Layer 3 of a small transformer language model trained on English Wikipedia (10 layers, counted from 0, width 128).
A neuron's activation on a vector x is SiLU(gate . x) times (in . x), where the dot is the dot product.
The model reads these tokens: " " "1" "\n" "-" " D" "e" "f" "ens" "ive" " t" "ou" "ch" "d" "own" "s" ":" " " "2" "\n"

The vector x that enters this layer's MLP at each token. A number n stands for n times 0.0075.
0 " ": 123 65 -85 326 22 -26 -132 114 -159 -91 -177 1 71 -63 64 -115 48 192 37 -4 32 -197 -68 -257 35 8 -197 -58 -19 -4 -81 18 -107 -134 -51 6 -134 -134 -23 -116 -135 217 32 28 -53 8 33 51 25 119 199 53 115 26 -17 -100 68 -200 -63 -6 -21 68 82 108 197 55 -115 -209 68 -12 45 -100 -18 -23 -6 210 108 178 76 -141 139 -212 139 69 -142 -95 187 261 -261 265 -145 -175 62 57 37 81 -114 18 149 137 -25 -154 -79 171 24 -257 155 157 -120 25 -222 70 -99 -245 46 23 69 34 120 81 -91 -26 72 25 -11 -92 50 -236
1 "1": 96 69 -114 122 -22 54 -261 125 -179 -6 -113 28 75 -25 96 -14 -56 114 58 -332 -20 -110 115 -327 4 -30 -180 -38 -32 60 -52 -4 -11 -94 332 50 -244 -14 -200 86 61 96 -306 -75 203 10 -7 -41 -220 -122 24 159 -10 -107 -88 -122 38 -82 -55 -33 110 -117 -15 47 186 -20 168 -28 -11 -15 178 74 -113 -94 -100 -167 15 193 -47 -83 234 99 -65 -72 -69 -261 -33 56 -117 77 89 -139 54 -82 -44 -18 -155 -38 73 -43 29 77 20 44 -83 32 -40 116 -3 91 -245 -95 -18 -103 26 64 -75 174 -112 -90 -54 -22 -58 -197 259 -142 170 115
2 "\n": 73 141 -250 189 -40 -138 -140 52 -85 56 -52 -96 -71 8 -33 -99 -28 79 -61 51 -36 55 17 -464 -4 58 -311 -102 70 -76 54 -132 -104 -97 -34 -113 -93 -226 -308 -147 -117 180 57 73 8 -51 -33 140 67 105 1 114 105 -32 1 64 209 -101 -207 23 -75 85 234 35 102 -12 88 1 80 -35 -32 -2 -25 -18 79 96 64 69 76 -104 95 -27 34 110 -386 -132 62 15 -136 255 -203 153 154 67 109 151 -82 87 69 -77 8 -121 -120 179 -8 0 155 175 -85 11 -236 -144 -36 -108 97 128 -74 -4 60 123 40 95 -143 113 134 -180 133 27
3 "-": 48 -46 -101 -115 -105 -15 -104 -162 -147 16 -98 -113 -79 54 34 -62 -18 81 7 -96 -59 -79 -42 -207 35 -38 -134 -2 120 -153 -2 -47 -106 -116 193 -193 -185 -148 30 48 -267 165 -27 8 230 18 13 75 169 24 46 -41 140 -115 51 85 302 -155 -126 36 7 2 123 0 4 118 -13 36 106 -79 -46 -231 9 -30 -57 39 145 22 140 90 312 86 -44 -34 -224 -12 -264 110 -390 -3 -269 15 296 30 -4 321 -112 -52 33 -55 -25 -75 -170 110 -98 -78 181 67 -37 64 -176 -223 -5 -289 -67 53 101 -31 -83 45 -71 131 -33 29 210 -1 196 -120
4 " D": -33 108 18 -27 -77 -14 30 0 -103 20 -70 -167 22 -79 61 -54 62 382 -204 -202 83 -158 -220 -176 -178 2 -109 17 -30 75 24 48 -148 -53 127 -166 -331 -38 -23 48 -246 -28 33 43 -77 -42 -48 205 2 -162 43 -14 80 -135 -20 -60 218 49 -169 -67 -132 97 -9 -8 90 -20 57 -130 -39 -248 12 236 93 79 -125 -23 74 152 155 6 -57 -8 121 -75 -232 -33 38 80 -98 182 -38 176 3 28 -15 121 -223 69 70 83 -130 2 -64 107 -230 -67 -43 260 -61 124 -178 0 -142 14 -67 43 212 -11 190 -147 -15 47 47 -90 21 -47 134 82
5 "e": 83 -40 54 46 5 -116 97 23 -147 -179 58 51 61 33 -22 24 36 100 -208 -30 287 -126 -42 -191 134 140 -56 -191 64 132 262 -35 107 150 203 -140 -193 221 151 235 -98 -29 -25 5 -29 213 60 -29 -19 25 -244 -48 105 -8 40 -24 -90 -7 -115 49 16 -124 18 91 22 -28 -195 -114 75 -27 123 73 -40 -55 4 122 -44 -20 61 -93 -287 96 -109 96 -81 -163 -58 66 -240 299 -13 208 -205 -92 89 -42 -14 294 -144 70 22 36 38 -86 -155 82 134 -33 -92 77 -179 -61 -108 3 -79 110 120 37 -12 16 -162 -10 110 -276 170 92 359 -48
6 "f": 264 181 -1 102 -55 -172 116 -26 -181 38 -127 81 28 -91 0 -33 -59 54 -131 -108 174 -139 -116 -105 207 -85 34 -143 -154 -265 64 -46 5 -119 128 -263 -186 367 99 78 26 -63 -116 -8 -128 208 57 -35 -54 39 -86 73 117 -36 217 4 -166 -80 16 69 170 -51 68 20 -102 1 -137 116 94 -14 -77 -40 87 -38 61 86 -49 286 30 -82 74 -90 -65 -13 62 41 64 -36 42 326 101 35 29 -97 -12 46 25 108 -148 -114 73 -23 -11 -95 92 58 -135 87 -84 -49 -175 -196 -473 -115 29 148 31 79 -8 -184 -57 143 245 104 175 -75 107 207
7 "ens": 206 98 177 256 -43 -101 47 -57 42 -12 -49 -135 -114 120 106 -92 -16 -14 83 -154 341 110 -39 -144 -7 55 -52 -232 187 98 176 -94 -215 -73 45 -100 -13 84 -154 33 -22 36 -135 -161 -61 64 39 41 78 104 15 149 81 76 -311 -377 -106 -122 -185 15 203 90 71 -63 0 -263 -78 -121 129 -100 -13 -109 -41 -109 88 -63 19 -7 -45 -43 136 -4 138 -103 -7 52 21 -24 -81 115 111 -197 24 -96 48 75 27 27 -36 -148 -45 290 -101 194 120 94 -327 208 71 23 -200 -160 -90 -147 1 24 -177 102 27 -130 219 -61 285 -90 112 -273 -56 43
8 "ive": 147 18 -55 191 -139 -94 -76 -120 -171 61 -18 -29 -4 237 -15 -154 -54 -13 -109 -118 -14 78 -160 -51 -31 -207 -29 96 -65 -12 303 21 -81 -141 184 -52 -57 -112 -14 95 17 -127 135 26 140 -132 92 113 169 129 -418 -24 -39 59 -106 -62 -316 0 -83 81 20 7 -32 -66 102 39 -88 -40 -52 -40 -70 -98 -47 -119 65 -100 74 -49 188 26 209 91 98 -2 0 -154 -49 80 86 213 76 -109 -120 -297 -156 14 -80 168 6 -47 -37 -89 105 27 76 1 -182 18 94 -4 -296 -127 -78 -213 -97 32 179 259 31 102 34 -63 31 212 82 -221 271 -190
9 " t": 13 -13 60 70 -68 -125 -198 38 -10 114 -58 -111 62 153 181 77 -231 201 -180 -76 111 -93 -81 -13 -123 4 -4 -109 73 -66 -40 -24 -109 -48 266 -242 -174 -76 100 1 -119 83 61 -17 34 43 2 -9 6 -19 -119 110 -260 35 -179 -217 -10 -182 51 132 -119 -69 13 195 280 -10 113 111 55 -104 57 115 -65 -116 10 187 -40 22 73 -13 53 66 -40 69 -36 -12 -247 218 -197 208 -16 -17 -199 56 -183 218 -180 -99 70 28 -146 -52 -17 179 71 -156 -120 248 -204 47 -202 34 -110 75 -57 -172 50 223 80 -154 39 53 8 6 121 -22 44 -37
10 "ou": 12 99 -83 106 1 -60 -114 110 -16 3 26 126 26 -13 44 124 -110 62 -20 -31 318 -50 -19 38 -82 -15 -24 119 -121 -76 188 -109 -86 90 251 86 116 -223 -228 130 -166 246 51 67 165 141 210 32 52 -166 -103 49 -11 -26 -209 -79 -13 -225 -21 12 38 -42 189 94 235 188 25 330 156 -149 36 -20 -79 -80 -143 52 -11 84 -126 -62 135 -75 -155 -59 -175 -177 42 251 -17 43 112 191 -33 -110 -79 -54 -226 81 -100 -158 -102 268 3 -151 41 -141 -22 68 -21 -27 -219 10 87 -47 -103 50 179 -106 -115 -75 -242 75 243 6 224 -158 171 66
11 "ch": 230 87 26 92 -51 5 -31 107 -200 -40 -50 160 -85 234 18 41 116 -9 38 10 28 103 105 -108 -62 -101 -159 8 166 -161 57 58 -155 -75 260 11 45 101 -146 4 -94 36 188 -15 -84 194 303 -58 39 34 34 -38 -174 264 -104 -171 -55 -137 151 148 237 253 124 -156 -6 -213 29 36 147 -250 -54 46 29 -73 39 7 89 -39 108 -51 45 -27 82 -266 -127 7 11 67 -159 255 96 -58 84 -99 -78 186 -123 88 89 -90 -22 -29 -41 115 6 -148 -28 161 -44 -20 -84 -132 -33 -175 8 119 122 98 41 -212 -226 19 -106 128 70 -138 24 -394
12 "d": -16 27 -6 -12 -107 -30 -76 -19 -94 72 -4 -77 58 -140 -20 -1 41 73 -372 -89 190 -76 136 104 37 -42 -71 -66 -270 -229 157 89 -18 -69 136 20 -134 29 -94 313 -130 -9 94 -23 -54 -131 -5 210 -158 -154 -178 -3 111 20 -95 -14 4 104 -210 69 61 24 91 10 203 -8 57 -50 162 -182 -37 132 -28 -67 -109 -10 -43 76 -31 -144 40 127 112 -268 111 -158 33 40 -5 198 13 -130 -183 -50 12 117 -65 175 142 -178 -166 -34 -237 56 -165 -28 -76 233 -56 15 -160 -102 -337 -68 -125 79 -27 147 -22 -410 81 1 220 79 42 -191 -35 -151
13 "own": 243 119 107 239 -55 111 -91 102 -26 48 28 -3 99 -52 -130 -80 -116 -36 -124 -85 130 -6 16 -196 104 -50 -151 82 -46 -17 256 -183 -351 -185 -60 -127 7 -40 47 49 40 10 44 -170 -25 31 65 184 -36 -110 93 -67 -91 264 -277 -52 -116 -50 -6 54 51 79 -25 -68 20 50 -79 -43 -50 -77 70 23 236 -1 142 70 -65 68 -158 -193 160 44 207 -96 34 -357 -114 101 22 111 76 -218 -71 -65 -38 33 53 235 121 -30 16 -155 74 50 -82 -145 -269 242 37 -15 -117 -181 -250 -159 22 -23 176 96 -39 -33 -108 -44 -150 65 -29 -83 191 -135
14 "s": 160 130 203 -14 -25 -33 -52 -52 -3 -133 19 -146 -128 -36 94 215 -70 -21 -85 33 55 51 22 -214 -42 85 123 -66 12 -178 -22 -310 -209 -52 206 -54 -18 19 -122 16 -67 133 128 -54 -81 -115 -13 70 44 217 9 -72 -66 86 -98 -136 -38 -57 -28 71 41 46 24 -38 48 -36 -71 -180 128 -134 82 -192 -73 -145 86 69 -55 15 169 13 319 -27 65 -100 -86 -186 -87 103 -125 183 -71 -131 -53 -74 118 227 7 173 -53 -50 -169 11 -4 158 -4 -100 -227 117 130 -37 -291 -210 -189 -334 -88 42 -205 177 -5 -312 120 63 84 -3 93 -234 105 -56
15 ":": 85 89 -152 -20 -51 -104 -151 22 -131 -34 -107 -163 124 -74 -105 -91 -184 54 104 39 49 -138 5 -178 50 -71 -118 32 -26 -1 -10 19 -117 -120 128 -82 109 -17 97 38 -236 64 98 133 133 30 -86 141 104 92 48 -84 201 -173 -19 -72 35 19 131 -53 -94 136 -99 82 18 -21 72 42 73 -63 -37 -225 132 -118 -101 110 138 1 -97 -38 276 96 83 111 -188 -169 27 131 -268 26 -314 22 -210 179 -102 257 -32 293 80 -87 31 -91 -78 84 -43 -119 -72 140 51 119 -167 -234 19 -261 -59 168 -8 70 -90 -25 88 94 121 198 149 -62 248 -252
16 " ": 126 33 14 339 120 -36 -31 -36 -217 -87 -208 -46 -30 39 115 -80 -47 114 -27 -83 -48 -142 -98 -154 -104 -48 -170 61 -17 149 -2 45 -258 -144 -3 -31 -244 -120 252 -99 -159 107 72 111 48 20 -25 127 -47 145 95 83 80 -43 -185 -73 -34 -48 0 11 -93 -82 -40 84 244 87 -133 -115 90 -48 -38 -100 38 -8 72 152 54 241 48 -88 110 -203 134 -59 -48 56 123 177 -282 274 -118 -35 -143 -21 -66 156 -120 -51 134 155 65 -77 -29 114 -17 -233 -86 113 -189 39 -238 36 10 -79 -55 8 -13 -20 -75 -108 75 -92 43 -48 20 -54 145 -170
17 "2": 32 -61 -64 -17 -68 43 -181 150 -207 -84 -22 123 69 -75 89 -55 -142 75 79 -346 -276 -52 -2 -285 -50 -80 -156 7 -14 92 46 61 0 -161 292 -50 -149 23 41 41 0 24 -222 53 31 51 -52 -80 -306 -144 -90 103 -84 -76 -83 -61 -57 -31 -58 21 38 -195 113 46 206 131 120 37 -81 -32 47 -8 -77 -138 -31 -249 0 174 -18 -45 161 92 -39 -45 -137 -239 -33 103 -105 115 79 -91 -131 -43 -50 0 -97 41 42 28 -12 65 -96 -89 -24 -25 -149 129 -19 61 -283 -150 111 -89 -62 148 11 199 -258 -143 25 -77 57 -138 176 -207 310 49
18 "\n": 48 104 -171 202 31 -168 -140 42 -99 65 13 -124 -71 68 -67 -83 -132 48 -22 -7 -30 25 31 -314 -65 12 -273 -54 111 27 109 -107 -130 -150 0 -202 -108 -218 -304 -164 -77 120 57 133 49 18 -29 165 68 80 7 93 74 4 -74 16 89 -70 -142 31 -5 49 161 -10 103 -134 117 153 46 -116 -17 50 63 -2 49 43 -47 147 69 -71 27 -47 -8 100 -446 -10 145 -55 -124 229 -256 163 35 48 -20 196 -79 121 18 -31 -20 -69 -120 73 26 -34 71 190 -82 21 -314 -183 -65 -81 125 135 -213 23 -41 34 115 -32 -64 158 96 -91 269 52

Each question shows the input weights of one neuron of the MLP. A number n stands for n times 0.0012.

n266 gate: -3 -45 -164 -187 47 -82 -35 8 26 140 6 -148 -211 25 -131 -30 147 -39 147 -95 -50 33 6 -3 -100 71 -54 29 -15 -63 -81 -19 40 -45 32 -23 24 -3 -14 -141 -76 84 51 -31 -48 192 229 -6 116 -36 148 -192 -82 -12 -263 -103 39 28 -183 -90 -68 -37 -264 19 143 131 -33 174 -119 -93 35 22 -55 -54 32 -56 -34 -45 60 -102 59 94 -92 -39 -149 289 60 -19 26 -77 174 -75 -6 -33 55 152 -108 36 -108 17 -26 44 192 -127 111 21 -38 -51 33 39 -9 -93 -22 -9 19 -81 69 -60 3 -48 33 -76 17 0 -118 -76 -33 -37
n266 in: 251 14 144 89 69 -82 46 -64 -65 47 135 -20 0 8 75 30 -89 -93 -73 14 106 -24 -94 -8 148 -73 -31 -46 -172 -6 95 -27 -57 -154 32 -114 -45 3 11 46 -157 -287 -9 -25 -14 -103 -31 204 -184 -36 -232 -203 29 -132 -80 -90 -22 20 35 -38 142 -167 -50 -121 -55 -178 134 -84 -72 82 80 -115 36 -26 -173 42 29 36 48 -170 20 44 141 -33 3 14 -31 30 -75 -57 41 -143 -31 14 37 -181 -72 168 -44 161 43 -26 8 38 -26 -18 -12 -27 -177 -50 32 -137 -212 -28 -13 33 32 65 34 -65 114 -117 25 0 44 11 57 -6
On which token does it fire most, and how strongly? 7 "ens", at about 1.3

n10 gate: -110 -59 100 45 37 -18 129 -32 -162 -44 -31 41 -3 15 -75 72 81 64 76 45 -144 28 -181 58 83 111 225 136 -12 21 -61 -29 -98 -127 -84 -24 -22 133 -86 -57 -58 110 6 202 49 -243 -63 99 -34 43 0 -140 93 86 -102 56 -9 -117 102 -63 -9 24 -43 -34 -46 -43 148 -90 211 -9 45 102 3 -186 -160 -64 -54 9 -44 -65 32 -239 -35 -188 76 17 -24 87 -72 103 -17 -259 164 -40 87 9 43 -43 -182 44 -33 -97 -52 -194 9 43 22 -179 -3 -101 156 -36 13 -71 167 145 -51 71 -77 -156 9 37 -123 -9 92 11 170 -47
n10 in: -46 31 137 130 96 60 91 -63 -203 24 76 54 102 6 -72 -71 -119 64 92 -19 -64 80 -111 128 -129 238 120 144 144 -59 87 -36 -161 -126 -103 -101 -92 141 114 -53 -33 0 9 189 0 -269 176 6 64 181 10 142 -57 -25 -16 202 286 -207 31 -80 -93 -58 -10 -9 -3 -48 78 -156 87 -12 -145 206 101 -104 -44 94 71 66 -114 46 -6 -9 6 -78 -46 111 -46 -6 -50 55 -21 -34 -18 56 43 -48 42 3 -104 34 -110 -183 -51 -121 -21 57 67 -141 97 -93 68 -91 33 31 23 42 127 153 -96 -101 -51 9 -12 212 -197 3 49 135
Which token does this neuron like most? 16 " "

n264 gate: 190 -32 168 -100 -19 -76 62 -66 237 -47 -73 -142 -15 -140 -144 -34 94 117 -35 -81 106 203 -83 101 -29 -181 35 -79 154 58 -16 -87 -52 -51 16 -56 165 130 -37 78 32 -220 166 63 -38 -74 94 94 90 31 70 -83 -36 30 -20 -98 -16 165 98 -127 -40 -16 154 43 13 -6 25 98 56 181 -202 -92 -3 42 207 114 -19 107 51 32 44 44 53 97 -3 -44 103 -52 -39 -16 50 -219 -32 -83 -45 -157 -159 -128 -155 143 16 -115 185 -97 -13 -33 130 -17 -132 0 -107 -69 -163 -61 244 186 207 -10 96 -6 25 -40 -108 -88 -60 31 -10 297
n264 in: 80 -3 85 83 -21 -141 62 164 12 -27 -50 42 -90 -3 66 151 6 247 142 117 -38 -44 43 -130 -85 -82 70 -152 -190 40 -104 -251 -64 63 -3 0 37 41 0 49 6 24 -192 42 -51 34 132 -111 105 218 -43 -15 3 -57 22 129 54 51 -130 -91 152 -100 -137 159 85 -110 -45 143 128 39 -158 -60 166 58 23 75 -151 -30 -73 27 -240 -53 -36 188 -124 -6 61 98 31 -76 29 129 -75 -6 3 -10 68 -6 119 -15 -84 -135 101 -180 -49 104 -54 -146 79 6 -59 -53 158 -36 -46 227 -15 -37 -28 127 -107 117 54 -65 -148 163 29 167
Which token does this neuron like most? 6 "f"

n191 gate: -67 -152 135 35 -114 3 29 -37 105 -119 -62 -115 81 -135 171 -10 55 69 -154 247 -46 195 -13 -50 213 123 117 198 46 -76 143 -12 29 -44 90 -39 18 225 -74 -173 97 -87 51 163 53 -140 -45 -118 -27 -146 62 -58 191 -220 77 -40 -22 157 -110 -18 -40 35 142 80 -29 -68 -121 -123 155 138 9 63 40 -41 78 -88 -96 146 -38 -25 75 -31 -40 3 -7 -239 -118 -18 23 -3 172 128 53 -101 -38 -7 -127 -15 -3 76 120 -65 -193 -3 -13 39 -106 -3 146 -37 22 55 -141 57 152 -174 -122 -178 -57 25 6 73 -201 122 13 -103 -159 38
n191 in: -59 -87 -45 3 98 20 125 44 55 -156 67 -64 -3 -212 -16 -99 217 58 90 53 -145 -27 -81 -22 49 225 243 50 122 42 162 -50 101 182 -16 153 18 122 -76 -193 58 134 84 90 147 20 -78 -111 3 -140 240 66 48 -3 75 -117 10 135 23 44 -135 107 152 101 256 98 0 -56 228 -32 -52 51 126 -210 114 -128 -134 -105 -45 71 -26 22 -120 108 -160 44 -85 -6 -56 -65 173 72 199 -171 -124 54 -196 -25 -37 177 103 97 -32 13 -87 77 -44 -7 68 60 -20 13 -210 -39 88 -92 -92 3 -130 135 44 37 -170 -36 10 -9 -145 65
On which token does it fire most, and how strongly? 8 "ive", at about 0.79

n41 gate: -48 45 87 -167 38 -204 21 -44 -78 6 59 139 43 -21 -41 32 211 -66 51 -73 -147 238 -78 36 -69 105 -99 -185 35 -88 38 -58 -121 -113 -89 71 45 -22 120 76 -50 -77 -42 -12 56 94 152 -38 116 -12 187 -137 -3 16 32 150 -18 75 -147 -67 63 15 13 -3 -124 -183 133 -156 -135 66 11 98 -44 168 54 155 30 118 106 96 53 255 188 151 -23 18 -73 -9 -52 54 -82 0 12 101 52 82 -173 -132 -149 -111 -111 -170 -32 225 -57 -78 50 -101 -26 50 -43 -166 -176 -45 0 71 -88 105 73 -15 18 9 60 -15 -183 60 -112 -114
n41 in: -45 -62 50 -123 -12 -208 -97 -84 -101 158 132 41 59 -24 -99 -47 109 -24 95 -57 -62 49 -36 124 104 80 -80 -182 -16 12 52 -133 -213 -39 -88 70 75 22 110 -90 -88 38 -98 -139 -64 57 15 23 109 82 136 -60 -41 -49 231 9 -58 -32 -188 -69 102 77 -28 -167 -128 -93 64 -340 -96 24 76 70 113 119 57 65 21 50 81 18 -12 203 38 96 -35 -44 -81 -96 -91 -42 66 45 0 71 -48 112 -90 -90 46 44 30 9 15 152 -211 -18 -108 -84 -69 0 -96 -171 -39 -15 -64 56 -90 98 -24 56 73 -100 138 30 -369 3 -22 -101
Its two highest activations, in order, are on tokens 3 "-", 14 "s"

n3 gate: 35 -95 129 117 93 220 -53 150 -40 11 -105 102 -14 -23 -28 -55 100 -11 132 -35 228 -39 -49 -155 -52 -86 185 -142 -3 55 -283 -76 6 19 -182 -6 -3 -88 -118 -123 154 221 61 -72 -26 -9 -87 -9 -57 14 -91 -59 32 -21 -12 34 -113 109 50 22 -48 127 15 31 119 -65 150 44 -73 63 27 94 163 61 -52 -66 -140 -88 99 63 -11 -135 48 45 12 -158 15 69 -56 -84 -42 -29 23 -219 -149 218 -73 -59 54 0 124 -6 82 -105 -98 27 0 30 22 113 -64 24 -56 -32 133 -162 9 -153 -55 167 -65 75 72 -3 12 -19 89 156
n3 in: 54 56 -150 60 -19 291 66 192 42 -116 -142 146 37 -28 -11 53 17 31 64 -65 119 -137 11 -150 98 -133 202 11 41 -11 -159 -46 -59 58 -88 -89 3 -102 -93 -147 108 168 123 50 30 -73 6 77 85 -96 -79 11 75 -3 29 -51 -154 14 83 184 67 50 -56 -79 58 -110 0 49 -41 217 -69 8 35 20 21 -30 -25 -143 141 -17 -30 -134 38 77 -24 -112 28 -85 -114 -73 -3 42 17 -59 -161 -26 3 -74 98 11 263 -60 -19 99 -17 -14 -88 -79 126 88 71 23 70 -67 111 -102 77 -73 -6 39 -14 22 -133 11 191 -32 185 22
Which token does this neuron like most? 0 " "

n183 gate: -20 48 -151 -29 6 -81 -57 63 175 22 38 69 99 -115 91 119 69 -8 -42 -160 -9 26 150 -31 31 -11 161 -23 -97 -142 41 -57 68 74 -132 -136 -24 -18 25 46 -47 -8 127 -22 161 9 43 -92 35 -17 -43 -57 -44 -175 77 -24 241 109 -14 -19 164 0 44 68 192 6 -86 -40 -66 -84 -176 -153 -22 -31 -48 -92 -122 116 -133 96 78 52 94 -102 -73 -17 -125 -150 89 -93 134 83 -120 -54 -100 80 -116 66 93 -146 9 -58 50 62 135 -166 73 -15 62 11 -31 -165 -131 54 -53 -25 57 -71 88 121 36 5 -187 40 -262 38 57 99
n183 in: -85 -66 -129 -125 9 -6 -22 -109 15 -63 -41 137 55 -195 122 118 -77 -75 -54 123 82 -192 112 -33 121 60 151 272 101 67 -116 0 -12 116 -43 -99 -8 -9 218 21 81 0 42 -57 191 -85 40 -18 -190 50 -145 -140 140 -6 51 -148 157 -126 -46 -47 60 24 63 47 93 27 -47 -22 33 -96 6 -96 -170 18 -52 -15 -256 -98 -115 -66 27 80 15 18 23 139 73 -32 74 69 -62 91 66 -35 27 142 -3 121 -59 6 -102 22 -56 -94 151 -31 38 13 151 -3 12 40 -118 0 -111 226 -34 -106 -279 165 -83 -29 188 150 6 -3 155 12
Its three highest activations, in order, are on tokens 10 "ou", 3 "-", 12 "d"

n192 gate: -15 175 78 -58 -62 -106 71 0 100 131 -9 -60 -23 21 -92 -6 -157 -6 57 -83 -6 -35 109 -15 -21 63 82 0 -145 40 83 76 21 -45 6 0 42 73 50 61 -209 -50 109 69 191 97 37 -131 -28 36 43 -111 53 141 -92 -22 -6 -48 -197 -53 -57 27 32 -73 -9 0 86 -96 95 -45 106 108 -59 -106 -49 -3 -107 -146 46 88 -27 18 -27 -134 10 -12 -52 -80 -28 0 -94 85 3 -41 -58 -44 -6 -177 22 72 -15 81 -68 22 70 -90 129 95 -29 -331 -21 -31 -206 36 179 48 -77 -309 131 63 366 6 -174 -74 -53 -110 119 293
n192 in: -70 138 -34 -23 -110 -116 121 107 93 -31 66 91 -22 -98 -68 204 12 52 138 -164 57 174 20 106 -81 -26 -93 -207 -217 -3 -20 -151 3 -51 94 -50 8 115 130 15 -74 45 84 100 -108 93 -32 -9 48 -48 -104 50 78 -9 30 -3 -11 3 -86 103 -36 95 39 -140 -140 -59 45 44 65 -14 76 80 -169 49 -36 114 149 -131 133 75 80 -25 -31 -130 -50 -25 -90 -60 -123 -6 -101 189 -109 64 44 18 -34 -152 -125 35 62 -3 -48 84 124 -77 123 -160 56 -136 -158 33 -25 12 0 71 -3 -179 160 -20 192 -89 -92 -217 -9 -119 148 133
Which token does this neuron like most? 18 "\n"

n175 gate: -182 66 -90 -31 32 105 114 -21 -133 110 16 -24 -52 -138 68 83 95 -45 -189 110 88 -44 -55 -96 -12 96 97 179 -151 -55 -35 -170 158 20 -52 130 -76 -63 -6 -58 -3 12 -82 108 65 -64 -46 30 -111 136 59 18 117 25 -73 38 59 75 62 3 -78 -45 13 23 50 -77 -83 -182 -32 36 148 -116 -114 60 17 134 18 74 -15 160 146 188 -115 -195 81 -18 -112 115 92 18 135 -167 -9 -6 -61 177 -124 -132 71 -168 15 -155 9 44 302 22 195 -98 -122 103 -174 -49 229 -33 37 71 150 33 6 -126 -180 0 0 -34 -19 32 -29 33
n175 in: -128 9 -72 -12 0 -3 77 39 -27 131 25 -131 -43 12 62 70 37 -63 -160 -52 -35 32 30 -87 97 30 128 68 -155 -95 -77 -112 58 -23 -117 34 17 -136 127 -61 -84 -48 -170 253 -111 40 -159 48 -54 57 -112 -44 98 44 -118 61 -30 48 87 -105 -148 18 -82 -177 66 -12 -116 -223 122 -90 115 123 -32 103 26 102 40 131 -49 139 134 163 -142 -116 29 15 -76 184 86 -82 9 -3 207 -96 -64 -95 -77 -133 -56 -106 -223 -156 27 25 170 50 224 -86 15 65 -252 -56 39 -73 -63 158 -40 27 61 115 -187 -35 -27 -59 -25 -9 -120 -88
Which token does this neuron like most? 3 "-"

n248 gate: 3 8 -79 -126 -72 70 -55 78 -42 86 -62 106 73 -8 58 48 -132 115 73 -49 -82 -85 62 8 -57 309 108 23 -207 97 -36 -80 120 11 -95 -67 -42 -77 108 115 67 -86 -11 84 -134 253 74 -31 -41 56 123 -74 79 3 119 48 0 53 87 265 -3 189 -118 -5 -12 -100 -36 -72 25 -112 -8 -151 85 -130 -38 56 -17 89 9 -90 -56 135 138 -44 -27 -78 -119 -62 -141 20 3 -29 -14 101 -89 110 -72 -55 108 -8 -43 -79 -56 147 -31 32 6 -101 198 -19 -195 32 132 -48 -115 -42 -34 23 -14 82 -196 103 -78 -37 -47 8 72 -144
n248 in: 135 64 -30 -25 -12 191 47 33 110 36 98 -102 -26 -100 -105 3 96 3 -103 9 -73 95 3 -27 -125 -236 34 -47 61 -49 -12 -121 52 60 134 56 -54 19 -33 158 21 -30 73 -12 78 -92 -34 48 -19 72 -76 -3 93 -123 147 -181 36 0 165 -15 111 -119 329 -30 97 185 -117 121 131 -64 -3 18 -142 70 -61 151 83 -84 80 61 150 -179 -146 213 144 -39 123 -26 87 -6 83 -37 73 -67 68 172 18 187 -126 6 -94 -63 144 -108 67 239 22 -19 123 -51 198 -47 -122 3 192 15 -77 125 126 -64 0 12 39 -9 79 -126 169 6
On which token does it fire most, and how strongly? 14 "s", at about 1.3

n213 gate: 92 -24 154 -3 187 38 -155 74 30 -33 -133 57 107 -97 0 -132 -12 -60 -33 3 -108 25 135 33 -24 57 162 -87 29 -9 -72 -189 -37 -23 34 38 -71 -178 33 166 84 -57 -76 197 45 18 46 -12 32 -96 113 -74 31 -85 26 103 114 -103 75 -6 -295 -149 159 -106 110 -15 -159 -174 158 130 37 -126 59 85 6 130 -62 108 28 161 -51 77 -54 75 75 -173 46 -35 37 91 -41 -132 -94 38 169 -105 -223 -154 -103 -43 37 -53 -9 10 18 -110 -41 -54 12 -208 52 -59 -66 -27 0 45 40 265 119 -18 24 41 -87 263 -157 117 26 -3
n213 in: 79 -63 177 -150 -56 -9 -188 68 21 42 -144 116 164 -129 27 -38 37 -69 -147 -21 -101 31 79 78 109 -36 -15 -40 32 -82 -3 -94 -101 -6 -18 93 37 -13 50 125 92 9 -79 207 89 76 24 -6 -13 -9 53 -58 -39 -13 -76 74 -30 -165 59 -73 -176 -48 114 -88 156 -92 -208 -77 148 171 -57 36 53 -24 -9 158 -64 -56 64 193 36 41 -53 50 143 -133 -46 -20 -95 163 -50 -61 -93 -90 180 -104 -209 -171 -25 39 -77 -6 65 -16 169 -172 63 0 -81 -148 141 -22 -46 -57 28 33 -73 293 61 141 162 3 15 194 -56 75 -113 190
Which token does this neuron like most? 0 " "

n68 gate: -134 -133 -8 74 -56 -39 -69 11 3 0 -20 -158 23 24 -88 -161 155 27 32 41 93 -93 -8 -108 35 -3 -3 86 43 66 -32 124 -88 -8 28 162 -20 -48 -61 -14 164 -70 -14 -154 70 -153 -195 -94 -100 -48 -201 -8 43 51 37 -26 -24 84 44 -21 -79 5 156 71 62 -85 -144 11 -16 -54 198 19 45 11 -93 78 85 -88 123 103 -27 -74 -127 115 -96 21 -120 23 127 -114 55 27 86 -107 -107 88 -37 37 28 79 -11 162 -27 -20 -52 93 -31 -125 3 64 0 248 -3 139 202 29 -17 152 145 -73 69 63 -54 235 45 70 49 -24
n68 in: 51 110 20 -14 -30 17 -29 -144 37 148 18 64 65 25 100 18 -75 42 51 6 38 135 20 -48 3 98 181 -121 86 -153 141 -115 122 -69 -20 23 29 130 96 -92 -39 33 -45 236 -11 219 74 33 151 22 68 107 -94 -293 30 39 -3 95 29 -55 24 183 -133 -126 -93 111 92 -95 83 81 8 -56 69 8 22 -213 -71 89 -6 -25 25 -99 44 -86 -124 14 17 -59 -132 14 0 -74 -31 -27 74 -71 44 8 207 116 191 -76 25 -191 218 -157 109 50 71 75 37 -113 67 76 -141 83 -6 -144 57 -62 -3 22 104 -14 -35 57 57 45
Its two highest activations, in order, are on tokens 12 "d", 13 "own"